Layer 19 of a small transformer language model trained on English Wikipedia (22 layers, counted from 0, width 128).
Take only the direct path to the model's output, skipping the later layers: a vector added to the residual stream pushes a token's score in proportion to its dot product with that token's output vector.

Output vectors of the tokens that the questions are about. A number n stands for (n - 500) times 0.0033.
" Motorsport": 287,667,538,577,422,335,352,336,650,536,421,561,612,541,382,379,472,562,571,499,253,496,272,263,723,418,647,463,784,600,588,388,566,540,571,407,520,247,435,702,745,603,702,622,496,456,426,562,600,461,500,304,507,642,261,484,618,467,629,631,736,477,541,404,613,341,304,449,632,486,431,554,686,450,545,476,582,389,617,423,470,556,528,500,445,553,425,609,528,784,566,651,168,678,507,763,524,451,402,845,396,356,351,503,18,480,682,401,289,490,399,836,468,357,636,232,575,300,526,401,211,547,495,443,553,584,617,466
" Gallery": 675,628,501,384,547,430,153,329,481,547,487,713,585,463,433,179,402,370,576,540,376,470,458,333,496,414,648,619,903,550,399,208,529,614,339,468,348,345,621,602,717,507,555,493,541,455,369,390,491,436,497,424,656,287,527,291,489,597,547,387,664,543,590,342,689,602,525,414,595,535,411,751,567,519,556,573,350,603,746,472,594,753,494,476,511,542,503,559,609,748,359,733,333,526,613,525,405,381,500,490,387,468,452,400,240,612,609,293,293,379,699,831,590,441,584,428,382,604,146,422,507,504,655,465,521,399,673,496
" Average": 529,523,309,398,486,377,157,548,419,525,465,320,653,484,542,458,381,643,465,324,356,471,470,393,486,709,758,436,717,697,506,308,397,382,384,543,243,333,371,660,516,664,539,503,487,576,648,487,540,456,501,453,806,665,457,385,550,276,444,571,503,496,727,304,431,516,448,524,553,638,351,465,699,634,551,495,475,333,723,614,460,532,284,567,482,604,323,608,635,656,341,506,496,466,690,635,621,420,561,437,430,454,327,496,271,469,554,540,309,573,580,605,481,534,538,496,500,652,653,306,351,337,663,539,623,582,724,463
" females": 594,559,332,277,558,357,263,515,807,500,401,429,481,514,590,356,384,618,374,426,343,225,305,413,320,340,744,592,661,849,329,377,718,655,815,480,154,396,474,690,453,433,581,400,589,591,372,508,554,380,492,371,579,336,262,605,526,482,545,452,329,558,789,421,426,755,406,392,433,699,300,690,839,505,368,634,388,327,712,386,563,605,640,596,371,689,623,496,768,573,493,429,405,492,625,803,578,391,670,638,751,545,324,293,134,449,538,172,412,550,552,552,649,386,588,600,399,584,640,392,311,399,319,561,398,397,822,748
" religion": 619,653,306,453,534,275,261,489,529,590,386,556,558,494,534,336,674,409,361,701,366,351,344,424,256,398,784,623,477,680,482,541,781,498,569,344,236,439,582,497,533,220,578,411,486,373,407,585,392,555,494,308,555,563,426,501,771,501,425,472,455,641,671,434,715,752,414,471,633,545,259,770,428,303,456,602,438,580,627,604,472,548,430,424,410,632,524,644,505,551,504,729,490,535,397,570,588,384,349,797,578,485,290,330,329,615,600,277,533,514,656,802,514,432,376,494,449,472,402,418,501,419,564,468,568,540,640,501
"tha": 562,745,416,511,559,309,89,562,502,448,398,313,690,652,488,584,489,431,504,318,477,388,333,560,495,488,573,495,616,726,347,345,872,355,569,530,326,294,696,497,493,596,713,553,200,252,468,546,483,297,504,423,689,310,458,568,398,519,413,611,446,762,633,459,506,718,394,521,647,718,415,756,730,423,315,720,430,584,420,575,523,504,562,671,523,381,489,372,430,440,571,678,282,499,533,433,497,473,577,558,476,526,441,228,657,566,667,192,434,584,635,584,446,341,686,523,306,779,274,390,457,363,598,538,507,283,690,614
"aughters": 572,675,322,448,667,465,267,401,530,631,707,481,667,672,410,279,738,146,545,438,240,481,396,391,291,551,860,393,763,786,267,384,756,464,685,383,524,186,548,709,561,564,748,615,415,378,260,330,360,362,497,408,585,706,169,748,707,592,543,567,456,355,705,486,659,679,330,364,476,644,211,718,597,644,553,768,589,651,755,433,450,538,603,424,263,341,340,479,558,480,257,791,560,425,448,444,545,300,446,824,471,717,419,312,427,444,525,276,518,413,578,413,549,529,428,482,509,682,449,271,330,377,734,349,585,383,605,404
" place:": 359,346,516,500,542,363,247,466,551,541,376,532,532,742,323,293,723,593,173,685,360,355,472,701,435,741,454,259,771,578,348,570,758,578,623,279,401,228,749,449,496,490,692,603,284,555,621,608,574,404,477,452,570,644,377,482,723,465,211,496,692,620,692,364,708,618,291,315,667,265,206,767,617,343,692,796,643,401,701,563,405,888,500,523,534,632,778,289,675,737,453,426,343,491,402,383,813,477,450,742,559,313,392,224,408,347,827,122,328,322,509,459,470,436,755,582,500,571,178,188,470,441,665,601,395,284,452,566
" statement": 318,565,285,459,558,433,305,341,652,668,446,498,627,607,600,249,586,486,402,444,234,539,372,649,315,469,650,459,569,699,633,329,801,815,571,319,391,446,680,609,511,424,513,518,397,671,341,618,525,511,490,401,670,387,325,461,707,404,384,519,623,377,457,406,652,512,352,357,597,569,433,627,446,209,601,432,544,472,677,608,638,435,612,684,535,488,576,534,411,371,501,579,395,641,309,666,667,443,116,724,542,611,428,478,394,475,818,386,421,570,688,506,341,299,605,347,462,529,553,459,281,322,441,654,604,609,618,431
"\n       ": 256,446,484,676,332,422,198,507,442,575,566,517,615,704,537,298,600,320,536,378,421,488,461,493,258,490,683,376,846,866,369,580,446,494,393,364,372,248,765,618,406,393,704,453,488,517,507,678,624,327,501,298,401,586,431,563,711,570,527,450,373,578,669,507,586,473,438,437,464,485,477,857,675,387,476,618,539,385,729,645,604,576,398,517,322,455,354,504,623,444,434,526,376,476,534,750,620,430,459,668,558,595,323,376,497,486,728,190,619,610,550,682,494,295,520,492,457,364,402,338,467,537,518,390,494,553,421,593
"WE": 485,536,349,633,502,291,273,519,493,602,374,348,674,436,349,257,802,318,437,672,309,627,299,491,624,321,542,363,707,584,448,568,700,310,646,430,198,203,549,709,637,584,648,589,496,413,592,543,661,482,507,481,694,426,448,432,591,388,513,577,633,721,700,542,737,506,299,290,632,424,423,414,565,458,427,397,630,472,725,512,545,439,723,523,381,471,552,675,411,730,624,420,502,571,583,715,622,392,392,700,402,434,672,429,330,409,514,389,498,499,446,696,475,368,558,326,264,499,398,330,275,580,650,348,640,303,592,518
"PI": 522,479,303,343,557,234,450,474,665,644,392,648,481,598,422,385,575,358,463,708,287,506,282,287,528,601,594,639,570,666,374,364,792,589,524,362,309,226,495,799,646,656,638,643,550,331,429,393,698,301,489,399,786,486,451,307,769,398,396,484,584,619,443,519,481,666,304,439,548,426,421,459,760,222,430,568,497,479,632,602,590,502,577,382,602,691,582,749,370,509,499,430,449,354,566,599,580,455,322,680,480,335,449,584,274,441,627,287,466,539,481,676,471,455,481,481,263,601,551,575,270,383,536,389,502,731,708,630
" Density:": 264,409,410,469,344,339,398,338,748,718,576,378,702,610,457,365,459,540,484,483,289,415,287,204,474,470,725,308,681,654,304,506,338,533,353,438,239,107,434,626,601,673,641,523,463,468,686,645,629,257,495,148,470,747,468,391,584,516,492,658,908,456,767,598,718,741,426,354,734,635,236,444,780,297,483,803,722,208,522,370,739,708,528,467,145,467,559,483,643,680,570,575,412,597,674,792,798,325,674,400,596,155,655,254,398,360,587,355,231,502,475,432,294,538,431,512,518,528,571,324,436,288,535,448,735,539,636,799
"election": 437,575,274,446,337,329,86,311,327,532,426,450,637,466,358,235,761,388,527,180,388,523,259,626,379,419,616,369,622,647,491,374,700,508,744,415,494,206,546,762,186,495,605,486,527,365,560,609,464,575,477,455,558,663,167,589,614,577,637,520,571,366,661,476,573,495,209,407,660,602,242,641,527,213,577,717,430,379,586,291,673,440,654,475,253,515,766,598,601,805,602,540,407,731,753,520,694,584,513,887,490,657,598,535,457,595,687,478,472,638,515,677,219,286,410,620,526,286,611,355,422,388,526,621,291,438,873,394

Output weights of attention head 1. The head adds the sum of these rows, row i times number i of z. A number n stands for (n - 500) times 0.00058.
o0: 733,139,564,305,598,598,554,196,698,458,264,616,425,566,655,359,541,404,427,316,551,519,462,638,212,400,660,449,486,435,225,645,391,646,413,488,672,471,604,647,434,702,348,470,292,241,417,593,425,434,628,397,521,434,676,405,781,599,388,538,572,626,439,649,181,428,271,535,554,553,531,474,633,515,447,835,365,491,608,687,451,552,252,520,261,466,639,593,345,599,392,410,468,842,471,469,526,398,416,649,689,591,500,381,517,651,694,477,554,536,602,486,182,452,544,653,486,307,432,589,619,575,598,582,523,645,423,386
o1: 301,467,408,571,649,525,518,457,454,411,444,544,465,474,754,585,459,422,615,436,201,625,595,493,516,534,353,603,406,663,471,350,726,583,654,362,557,580,576,367,600,396,471,318,474,573,653,608,534,413,513,560,551,569,561,441,715,687,188,530,467,417,307,419,477,367,368,496,498,371,702,645,135,399,505,513,493,697,511,482,670,392,378,449,388,369,437,237,361,622,343,549,301,593,378,544,544,465,430,366,328,840,619,390,646,676,630,607,775,617,643,429,387,539,591,574,562,565,581,545,564,435,422,731,399,308,676,541
o2: 557,476,491,419,390,447,573,354,583,487,580,509,619,279,572,745,640,606,401,748,490,544,537,492,509,358,508,462,381,601,435,225,445,339,684,571,460,460,449,668,618,610,194,357,536,404,419,437,445,350,434,563,579,390,600,362,537,523,532,498,347,515,534,59,376,580,544,333,599,548,341,309,652,612,563,630,364,312,556,578,537,503,642,377,746,471,294,660,607,426,629,446,608,657,620,426,491,435,725,467,254,516,546,566,333,702,475,544,492,334,341,583,732,484,499,282,526,657,828,559,540,331,500,542,412,442,490,479
o3: 524,621,579,318,743,645,525,634,570,636,664,507,565,632,343,627,406,505,644,544,597,638,672,612,860,349,528,594,590,375,317,623,351,393,300,584,595,283,514,500,531,616,708,285,581,516,271,569,361,527,320,466,246,463,653,348,518,295,503,352,604,513,438,666,383,427,602,518,403,659,607,451,534,514,655,407,391,448,449,403,417,490,520,633,698,466,557,596,482,563,623,366,437,495,541,688,409,519,663,218,437,209,652,476,391,494,255,635,394,382,576,481,445,534,811,313,301,541,596,222,588,717,671,467,451,300,403,438
o4: 544,570,493,473,550,542,565,679,608,206,443,346,573,648,669,692,387,670,638,478,769,742,432,526,668,419,420,428,430,610,447,468,566,392,456,401,523,592,411,669,451,834,440,530,438,533,598,606,599,249,278,398,387,355,436,603,602,491,250,470,365,509,397,688,438,255,578,404,502,519,331,292,135,523,475,504,636,724,473,553,522,566,527,436,540,454,705,409,320,546,444,672,415,650,628,263,607,502,593,495,210,375,494,504,393,531,446,549,563,333,595,557,601,725,424,490,475,511,670,580,280,411,500,623,427,518,305,512
o5: 555,609,328,464,535,648,458,425,361,522,330,425,340,406,499,453,473,645,305,466,751,239,498,586,364,360,644,615,523,514,460,427,304,538,132,407,339,577,383,610,589,539,623,419,728,343,389,371,723,334,466,372,573,568,592,222,350,342,609,730,615,403,661,727,799,560,571,585,559,597,397,590,488,241,706,447,491,486,503,147,503,204,565,714,631,504,651,323,466,408,207,639,217,421,481,557,522,440,577,607,609,474,272,519,647,506,548,556,722,571,645,672,583,749,371,597,297,541,332,480,426,692,408,639,706,645,453,426
o6: 301,414,553,578,557,774,494,494,381,672,694,413,686,313,599,443,472,509,515,330,574,651,750,428,250,332,462,322,714,412,533,410,589,455,732,523,574,344,477,408,664,403,743,451,537,777,533,553,499,478,234,469,363,560,525,624,412,509,475,436,598,507,490,663,537,470,530,447,416,352,435,551,490,672,440,554,396,480,674,648,475,537,658,655,435,406,487,533,733,572,413,558,551,542,525,623,410,313,675,394,578,488,414,235,525,496,456,697,319,393,562,384,531,573,414,490,559,484,487,130,553,688,582,422,361,304,448,386
o7: 393,341,382,598,405,362,598,640,611,452,691,416,423,299,697,550,453,662,469,524,682,409,553,514,530,409,496,302,542,401,608,450,589,565,590,582,332,461,577,484,382,419,557,473,558,465,348,369,323,491,149,394,594,647,652,470,506,534,647,523,329,522,632,605,637,318,738,447,497,550,510,690,122,224,630,618,502,476,570,515,524,416,517,613,344,779,467,576,360,427,504,601,300,635,678,449,563,455,576,475,514,485,606,601,360,789,236,468,671,523,357,327,459,432,488,543,627,652,836,561,549,215,441,659,550,247,505,617
o8: 509,459,577,399,437,617,504,687,528,727,337,447,515,585,522,234,386,393,662,633,448,477,642,558,438,347,385,543,727,519,550,631,340,311,417,427,472,646,575,639,428,307,574,521,616,454,408,518,531,524,645,586,513,753,412,580,535,723,346,553,584,483,413,402,536,297,611,498,596,591,348,664,423,429,322,776,550,572,501,464,684,633,463,559,502,511,388,660,519,460,584,608,431,473,483,506,479,329,837,404,379,381,583,217,430,368,368,373,436,466,419,347,396,509,543,656,659,561,574,369,331,554,693,460,256,487,611,351
o9: 749,470,505,454,693,646,404,261,518,494,526,487,408,515,390,438,614,332,544,421,402,681,551,865,525,584,638,637,529,453,207,675,320,542,225,530,524,665,726,352,403,638,644,606,444,360,307,570,527,435,574,628,661,646,388,404,724,677,382,462,661,472,390,596,466,580,524,320,405,541,544,379,425,499,403,372,560,496,439,496,595,407,495,388,361,270,586,602,536,703,355,428,413,642,560,206,680,556,239,557,333,615,551,444,512,348,571,346,630,539,582,377,576,447,779,368,420,316,330,690,459,486,924,628,628,284,465,400
o10: 470,561,587,591,477,543,429,625,665,585,502,422,565,634,614,380,582,587,548,374,406,540,575,811,644,230,568,452,458,693,296,420,472,419,410,633,423,640,493,291,460,605,689,567,487,630,378,463,416,412,615,707,564,402,593,400,503,219,584,323,408,538,333,446,627,588,723,515,508,527,779,451,352,482,407,366,578,346,558,576,337,588,708,592,487,708,247,522,507,403,453,676,375,818,471,513,549,287,178,399,548,607,570,609,540,445,339,354,752,321,352,364,643,346,646,415,365,667,613,353,350,533,591,457,549,456,484,382
o11: 357,258,665,560,569,403,245,442,556,828,451,423,638,486,469,768,538,589,499,419,278,543,424,288,583,610,511,376,519,450,252,370,299,366,671,662,702,493,469,498,327,511,560,662,624,521,580,448,424,370,644,615,677,499,432,556,326,177,364,440,667,509,415,571,522,477,403,444,715,343,367,657,516,625,448,350,643,506,492,559,293,564,407,620,379,485,536,487,443,343,752,349,562,533,658,497,517,609,280,713,487,646,548,769,657,669,490,624,322,562,419,683,517,783,69,396,757,195,537,672,533,308,432,396,566,638,591,507
o12: 401,441,522,761,538,487,706,577,560,868,813,512,506,543,360,210,648,549,572,366,473,777,607,430,471,400,469,464,460,509,616,517,539,371,669,580,657,577,463,599,671,386,476,633,438,633,171,561,330,422,519,433,425,639,433,414,446,266,774,465,389,475,576,493,486,217,385,658,854,464,862,465,495,436,272,474,564,458,524,538,523,589,440,415,360,411,575,351,679,496,846,517,519,573,507,413,346,377,569,292,516,372,564,521,236,394,326,526,372,525,520,582,597,515,518,374,312,516,601,405,361,683,331,555,527,509,393,466
o13: 348,314,423,314,352,624,453,596,461,574,485,484,475,383,250,587,446,531,422,593,609,554,505,581,684,278,449,612,659,684,720,521,539,561,400,593,434,373,699,502,607,443,320,493,630,474,232,623,451,371,852,417,252,525,580,392,706,374,525,603,423,318,347,662,607,523,681,180,475,521,504,670,506,305,661,588,607,448,673,203,478,710,555,525,726,473,468,655,358,570,499,486,539,420,164,613,678,493,232,367,390,394,686,577,602,365,501,580,519,640,493,437,566,369,633,517,394,460,534,538,439,745,406,585,625,414,527,297
o14: 307,464,304,635,535,500,504,453,674,240,613,299,601,578,631,600,531,318,644,579,460,674,503,432,240,309,589,440,306,583,250,450,758,863,858,462,335,691,334,459,535,366,560,585,261,632,491,390,508,378,428,492,636,437,652,548,503,521,752,309,518,726,470,526,621,808,606,436,353,354,460,580,191,394,199,572,394,500,334,681,410,507,566,269,544,400,403,479,628,459,588,406,522,698,689,771,374,380,749,456,437,413,531,452,398,407,466,616,457,549,466,564,508,483,467,353,444,669,506,416,535,708,697,490,442,448,418,528
o15: 467,541,362,295,539,512,556,255,684,416,376,498,516,279,714,597,619,519,548,638,536,508,575,374,381,438,323,721,528,341,168,332,665,721,388,548,303,478,362,511,704,675,402,431,213,504,535,462,530,592,347,577,710,257,289,277,574,519,606,400,634,726,650,390,373,774,644,712,464,491,741,329,656,602,421,619,453,533,675,450,484,380,698,503,706,550,649,327,567,447,467,588,472,567,415,779,336,617,543,161,503,340,480,419,468,329,412,342,611,670,553,509,398,513,450,199,675,915,336,338,549,520,475,328,521,446,481,459
o16: 573,386,285,417,730,552,693,493,523,664,698,190,645,481,769,589,538,516,289,488,432,539,443,366,592,498,462,793,365,426,405,438,563,394,302,670,526,349,249,480,539,328,146,322,432,534,452,464,400,535,557,669,688,333,704,420,727,639,394,388,584,433,544,430,404,543,516,513,539,540,616,494,437,297,493,502,601,594,476,587,552,430,385,276,385,540,578,731,583,607,590,511,597,682,396,637,500,408,356,361,452,509,525,553,437,661,628,583,552,501,559,374,634,671,507,338,315,514,344,583,555,596,513,414,340,573,420,696
o17: 576,332,630,351,304,270,479,594,289,496,346,513,453,554,518,654,441,327,599,452,502,481,801,333,341,559,720,432,481,548,517,317,606,785,528,484,652,400,493,246,411,499,662,495,469,533,640,448,430,335,464,496,633,435,458,377,404,653,608,475,376,377,534,745,574,493,551,440,424,458,582,772,434,389,319,639,375,524,394,478,538,513,382,503,586,295,826,272,371,539,559,473,370,209,571,489,463,646,559,781,472,627,342,593,547,688,572,408,463,750,648,490,424,406,451,435,265,514,390,745,260,500,627,664,199,659,664,656
o18: 485,414,431,438,405,560,592,208,617,437,439,598,843,617,518,291,295,748,416,595,542,566,447,704,383,665,507,794,524,434,571,491,488,699,333,279,735,562,706,530,411,541,362,379,302,515,465,506,612,601,363,478,203,427,420,301,603,566,585,341,339,564,454,764,420,226,494,597,452,464,693,659,368,576,440,564,366,452,426,782,551,437,440,484,203,387,677,515,449,599,446,395,581,607,885,466,369,611,747,413,648,424,463,147,568,473,347,339,346,395,499,465,512,313,638,492,768,643,456,384,461,775,612,534,479,501,534,726
o19: 478,579,399,417,391,386,435,479,542,771,651,510,550,592,566,656,364,398,519,538,388,682,621,318,546,450,606,491,377,305,405,347,502,554,541,510,627,518,377,266,468,890,572,419,459,382,491,326,352,346,840,579,511,224,343,407,617,442,782,611,482,540,595,507,693,458,499,486,552,388,605,604,443,146,575,234,639,634,736,314,701,325,461,422,667,377,353,357,572,340,646,579,372,512,574,563,436,589,399,523,598,448,576,680,499,557,473,415,747,652,246,642,429,346,463,444,364,467,513,421,286,609,594,420,719,578,449,574
o20: 496,552,231,681,468,335,560,246,436,462,538,579,294,459,281,565,711,441,45,608,708,553,570,598,529,325,401,514,457,483,635,446,622,499,843,532,461,421,533,288,831,395,500,576,431,544,260,628,312,553,260,675,444,572,481,633,442,461,522,480,469,548,556,600,461,560,699,433,624,579,363,519,315,347,247,437,483,380,423,428,429,477,603,618,415,505,844,572,581,533,301,353,640,419,124,577,516,404,382,646,511,561,578,676,598,277,393,835,294,723,600,447,348,582,345,563,397,865,565,630,415,413,695,737,606,441,638,404
o21: 580,419,661,505,509,360,459,600,501,722,396,402,509,558,361,734,683,469,449,381,662,464,633,624,433,525,635,632,697,662,369,314,435,332,425,540,453,612,304,674,169,582,189,435,349,675,402,388,451,354,768,501,720,726,313,544,433,514,631,418,554,253,350,639,412,663,735,524,449,670,403,438,436,342,546,383,374,507,605,587,480,789,478,516,439,557,586,534,523,537,570,363,459,287,479,530,202,516,485,747,727,558,462,520,142,675,267,163,794,583,768,402,579,436,370,550,394,720,438,453,352,338,309,729,277,330,649,590
o22: 778,689,487,373,509,298,562,492,442,640,587,723,534,612,584,303,646,367,716,538,665,461,549,661,608,306,406,450,542,255,554,488,328,504,494,453,407,569,557,549,412,823,572,574,421,732,380,500,467,539,620,236,537,437,373,440,426,575,503,627,470,398,315,352,509,297,356,451,496,607,237,385,556,483,499,663,577,561,495,299,339,620,756,373,430,465,599,518,620,512,257,584,337,530,447,339,415,690,575,560,463,474,544,416,643,906,440,426,585,622,656,292,617,492,268,544,525,470,355,636,400,382,586,583,436,444,396,421
o23: 671,501,352,297,417,304,529,518,616,497,568,377,540,611,876,512,603,546,390,441,572,534,468,642,463,605,438,590,467,601,448,464,378,560,428,496,622,324,524,367,352,562,676,574,569,483,436,347,422,507,139,618,600,541,258,525,484,601,442,121,441,469,599,525,354,504,235,544,691,843,686,577,457,310,488,441,593,475,614,539,319,558,203,580,489,666,506,326,460,282,304,548,802,526,574,302,581,505,694,584,656,489,399,525,560,456,492,317,610,561,333,490,541,576,314,735,321,618,540,480,552,332,353,722,581,721,483,522
o24: 471,535,381,917,564,537,301,486,479,673,621,746,389,470,658,664,360,483,495,534,731,548,749,439,610,761,521,647,695,411,660,392,589,590,275,527,425,488,440,355,590,465,387,448,315,418,431,744,223,455,406,634,422,423,782,385,606,495,252,361,526,552,401,459,549,420,397,384,545,447,533,457,536,275,467,603,624,551,813,583,577,503,497,479,297,315,617,597,641,576,133,252,485,443,574,308,322,363,390,431,567,495,434,509,630,766,614,627,238,119,584,575,717,680,682,429,153,680,475,411,463,338,890,312,428,345,557,465
o25: 767,414,308,482,297,220,405,319,793,453,351,595,572,508,425,407,880,610,496,411,470,598,500,435,400,644,454,710,334,602,486,556,413,408,537,700,688,560,510,401,337,494,357,270,569,686,397,718,449,636,263,638,475,587,204,309,425,470,436,483,388,531,352,454,616,299,452,473,765,248,732,443,333,715,444,523,532,399,443,731,481,446,395,276,606,555,500,624,510,590,728,320,618,504,209,441,718,640,368,409,614,301,653,584,485,528,540,310,679,741,449,531,517,542,502,540,596,498,610,573,456,504,543,483,500,397,439,712
o26: 557,645,137,350,473,519,460,503,517,351,379,387,615,519,742,616,415,510,537,772,626,479,629,788,341,463,395,682,501,476,350,446,608,691,364,345,356,460,534,546,367,488,451,365,413,479,420,501,431,577,522,570,749,504,279,422,469,718,570,421,412,477,465,465,438,493,747,509,419,318,511,503,652,476,429,516,528,449,604,610,750,569,589,623,465,480,396,584,467,605,725,510,534,600,474,423,376,600,496,501,561,504,266,383,388,544,350,289,640,242,552,472,566,658,602,235,670,589,358,672,513,24,668,665,302,537,480,583
o27: 464,699,451,499,726,530,581,408,563,507,504,502,401,300,533,431,703,675,572,521,425,677,427,379,597,622,339,461,621,487,578,544,434,371,571,431,392,595,634,608,492,667,458,634,570,309,437,527,563,805,699,605,466,161,579,359,263,531,476,585,527,420,574,346,459,504,255,667,685,610,390,334,651,402,759,387,731,571,513,254,481,364,767,520,553,481,518,519,382,542,598,584,543,375,364,330,630,514,445,481,533,394,383,538,480,697,427,392,335,629,208,768,543,475,506,455,476,443,244,433,382,464,538,663,419,304,473,454
o28: 539,546,499,436,323,501,460,516,397,433,659,641,577,413,445,497,703,499,534,523,454,417,544,565,489,564,334,404,427,515,529,645,583,279,590,445,512,369,509,546,379,548,807,456,588,706,529,472,465,352,303,558,580,558,516,354,216,634,695,439,409,423,528,328,682,590,445,595,372,272,423,532,790,452,556,628,357,501,391,640,455,594,696,610,344,485,499,465,582,688,505,511,384,638,274,479,545,521,417,468,714,591,526,547,508,468,396,468,616,466,560,312,454,451,568,480,552,380,570,494,591,354,265,525,444,455,608,374
o29: 441,569,484,312,523,247,550,428,492,594,451,407,392,773,562,640,558,247,568,425,647,549,311,642,498,321,437,516,455,290,482,326,719,457,674,466,799,561,443,689,557,475,422,748,541,521,343,666,273,766,751,396,398,594,428,637,290,417,379,494,317,531,564,577,316,535,471,461,410,422,454,268,371,622,493,566,586,588,471,452,498,419,532,367,477,623,574,592,784,727,541,637,532,626,623,355,731,467,614,501,407,257,437,496,538,698,477,548,530,585,621,386,431,612,587,412,473,593,334,687,379,350,547,606,440,308,368,575
o30: 480,545,620,338,585,589,429,635,312,639,455,504,642,491,391,560,658,608,644,452,305,475,542,447,451,792,465,564,626,459,498,539,644,397,384,504,425,415,147,355,277,501,470,483,415,598,514,282,501,668,413,682,457,215,381,449,365,438,557,638,800,578,703,620,596,809,875,588,275,371,378,512,717,604,438,501,387,399,232,303,363,569,605,370,652,647,338,326,516,759,513,270,536,489,441,379,518,454,432,261,665,601,314,441,341,818,440,689,445,471,597,505,655,617,538,282,580,504,306,532,358,719,562,496,566,499,374,538
o31: 394,462,549,594,464,342,490,627,570,385,333,415,375,398,663,498,290,572,636,501,233,699,610,347,704,525,571,580,525,505,585,338,371,734,310,378,672,529,328,429,449,532,379,594,326,597,837,584,595,245,404,400,566,507,496,460,602,552,450,541,599,465,429,557,520,530,534,499,428,517,429,322,329,474,545,476,322,718,592,382,496,546,374,726,578,730,535,576,406,729,704,599,247,535,815,743,575,446,418,694,458,335,582,456,437,567,316,299,470,391,356,557,381,340,605,456,312,580,794,351,400,451,398,602,580,668,504,597

Each question shows a token from some text and the vector z that the head gathered there. A number n stands for (n - 500) times 0.0077.

" Nort": 504,445,533,558,440,555,459,552,583,496,573,584,518,468,465,479,446,446,527,453,405,472,427,430,459,461,514,404,438,260,435,687
Which of these tokens does it push down most? "aughters"

" P": 471,454,483,524,514,534,473,426,427,461,570,523,555,493,462,488,484,439,529,530,436,446,498,457,565,503,480,403,488,418,482,535
Pushed up most: " Motorsport"

" are": 382,488,506,503,610,549,547,559,563,521,556,485,605,504,545,369,427,444,595,333,547,596,571,474,647,442,517,438,447,446,520,385
Which two tokens does it push up most, strongest first? "aughters", " place:"

" |": 477,435,563,481,415,551,537,528,585,506,617,569,547,452,462,487,486,380,523,442,543,605,460,388,577,456,588,399,493,390,477,634
Pushed up most: " Average"

"ja": 567,367,409,433,430,553,491,457,439,472,551,399,592,345,502,503,486,538,552,398,495,608,561,740,512,591,597,538,600,496,498,403
Which of these tokens does it push down most? " Motorsport"

"al,": 453,490,430,409,592,585,502,492,560,500,524,495,489,454,472,422,455,470,501,345,438,650,563,608,433,446,633,404,486,433,601,408
Which of these tokens does it push down most? "WE"

"p": 556,512,559,483,406,566,580,557,530,476,507,420,479,504,532,426,536,535,539,450,569,472,478,496,576,409,536,428,542,375,464,508
Which of these tokens does it push down most? " Motorsport"

" 13": 444,370,648,533,621,367,476,455,563,288,653,498,597,592,428,532,479,354,571,611,245,260,447,414,630,460,425,492,497,285,501,636
Pushed up most: " Motorsport"

" is": 526,531,389,224,401,619,377,474,429,568,483,400,484,397,425,498,458,547,554,395,462,553,541,606,485,549,748,540,509,411,605,336
Pushed up most: " religion"

" Spec": 503,414,569,560,454,557,463,507,499,531,587,584,537,463,483,483,439,433,546,454,432,423,412,464,478,451,497,380,493,324,443,628
Pushed up most: " Density:"

" ": 531,479,500,479,452,584,449,445,417,500,526,591,515,462,483,529,436,481,510,501,460,493,498,510,530,482,497,352,531,355,428,491
Which of these tokens does it push down most? "WE"

" 2004.": 431,424,541,530,504,530,465,426,487,476,606,572,505,546,500,541,420,463,552,567,430,407,474,435,583,508,504,522,522,356,543,535
Pushed up most: " Motorsport"

" year.": 527,450,510,368,554,534,428,476,455,539,598,566,491,456,498,473,368,552,534,481,496,456,550,598,567,489,512,431,521,450,410,481
Pushed up most: "\n       "

" Hindu": 536,453,480,401,461,589,440,412,420,564,559,475,443,449,436,585,508,425,560,408,554,504,503,567,452,572,602,443,578,431,448,439
Pushed up most: " religion"

" 33": 482,412,516,470,507,458,474,355,451,505,533,515,484,506,423,485,383,406,610,501,383,321,463,445,551,501,390,578,452,321,515,542
Pushed up most: " Motorsport"

"s.": 509,510,508,481,491,566,449,453,434,497,569,552,482,538,440,524,438,490,505,513,486,453,515,489,539,504,509,384,523,376,454,466
Which three tokens does it push up most, strongest first? "\n       ", " statement", "PI"

" Pu": 483,431,489,468,480,576,458,448,406,475,536,531,545,471,513,545,440,497,516,509,506,455,539,573,532,531,534,453,538,455,490,449
Pushed up most: "PI"

" September": 524,462,518,524,460,581,481,473,446,543,558,534,534,516,495,520,477,464,534,502,481,494,504,475,537,529,517,363,514,366,457,526
Pushed up most: "\n       "

"\n": 538,482,612,576,614,599,497,543,378,573,584,432,379,390,490,535,526,320,622,494,336,262,511,508,722,414,438,546,288,385,519,667
Which two tokens does it push up most, strongest first? " Gallery", " Average"

" level": 541,407,654,161,472,412,281,539,337,251,472,608,323,294,587,667,476,502,431,444,527,530,401,659,461,514,543,469,439,327,402,627
Which of these tokens does it push down most? " Gallery"

" Unknown": 522,504,494,511,439,633,537,556,535,674,589,438,535,405,526,486,539,438,554,351,628,508,475,470,636,380,557,404,521,375,366,555
Which of these tokens does it push down most? " Motorsport"

" States": 451,405,484,515,428,501,441,561,695,496,575,565,467,466,441,469,486,415,599,459,449,406,354,494,507,503,577,453,414,244,473,732
Pushed up most: " Density:"

"WE": 259,435,548,484,522,460,447,352,483,590,721,644,499,581,580,567,377,399,537,588,445,300,433,347,573,646,440,669,602,394,537,433
Pushed up most: "WE"

" budget": 627,509,663,389,614,502,357,522,446,481,569,527,486,456,490,546,433,427,527,455,528,420,551,558,580,523,499,562,401,446,343,727
Pushed up most: "PI"

" 9": 482,507,588,479,509,509,468,555,481,501,613,536,461,564,535,527,413,434,490,522,516,468,508,435,494,544,513,512,515,406,486,537
Pushed up most: "WE"

" mph": 276,339,523,604,510,342,371,568,680,295,722,634,604,418,431,559,390,188,521,490,390,466,345,484,572,408,522,591,448,323,535,703
Which of these tokens does it push down most? "election"

"ar,": 605,483,658,518,714,589,522,449,467,561,567,423,381,387,461,562,602,358,653,433,354,229,578,532,700,416,518,551,354,372,517,694
Which three tokens does it push up most, strongest first? " Gallery", " Average", " Density:"

" produced": 500,424,631,545,544,387,558,479,454,460,583,559,557,542,486,452,496,287,592,485,526,379,448,394,709,533,442,446,420,415,478,538
Pushed up most: "WE"

" Seven": 557,448,530,487,489,579,530,422,470,507,510,564,508,469,468,531,424,483,542,428,439,512,567,494,552,510,530,388,584,347,457,509
Which of these tokens does it push down most? "WE"

" from": 547,465,643,568,478,379,599,475,541,560,536,646,519,526,511,455,445,277,596,430,654,363,394,447,665,616,530,494,367,439,442,383
Pushed up most: "WE"

"ław": 370,500,707,490,363,264,625,493,437,425,624,641,618,409,687,556,695,378,336,405,584,351,355,445,700,374,593,479,482,510,488,319
Which of these tokens does it push down most? "election"

" –": 587,419,513,554,429,599,513,602,566,638,601,572,609,480,440,557,462,444,600,506,647,715,478,405,519,585,647,392,519,410,481,473
Which of these tokens does it push down most? " Motorsport"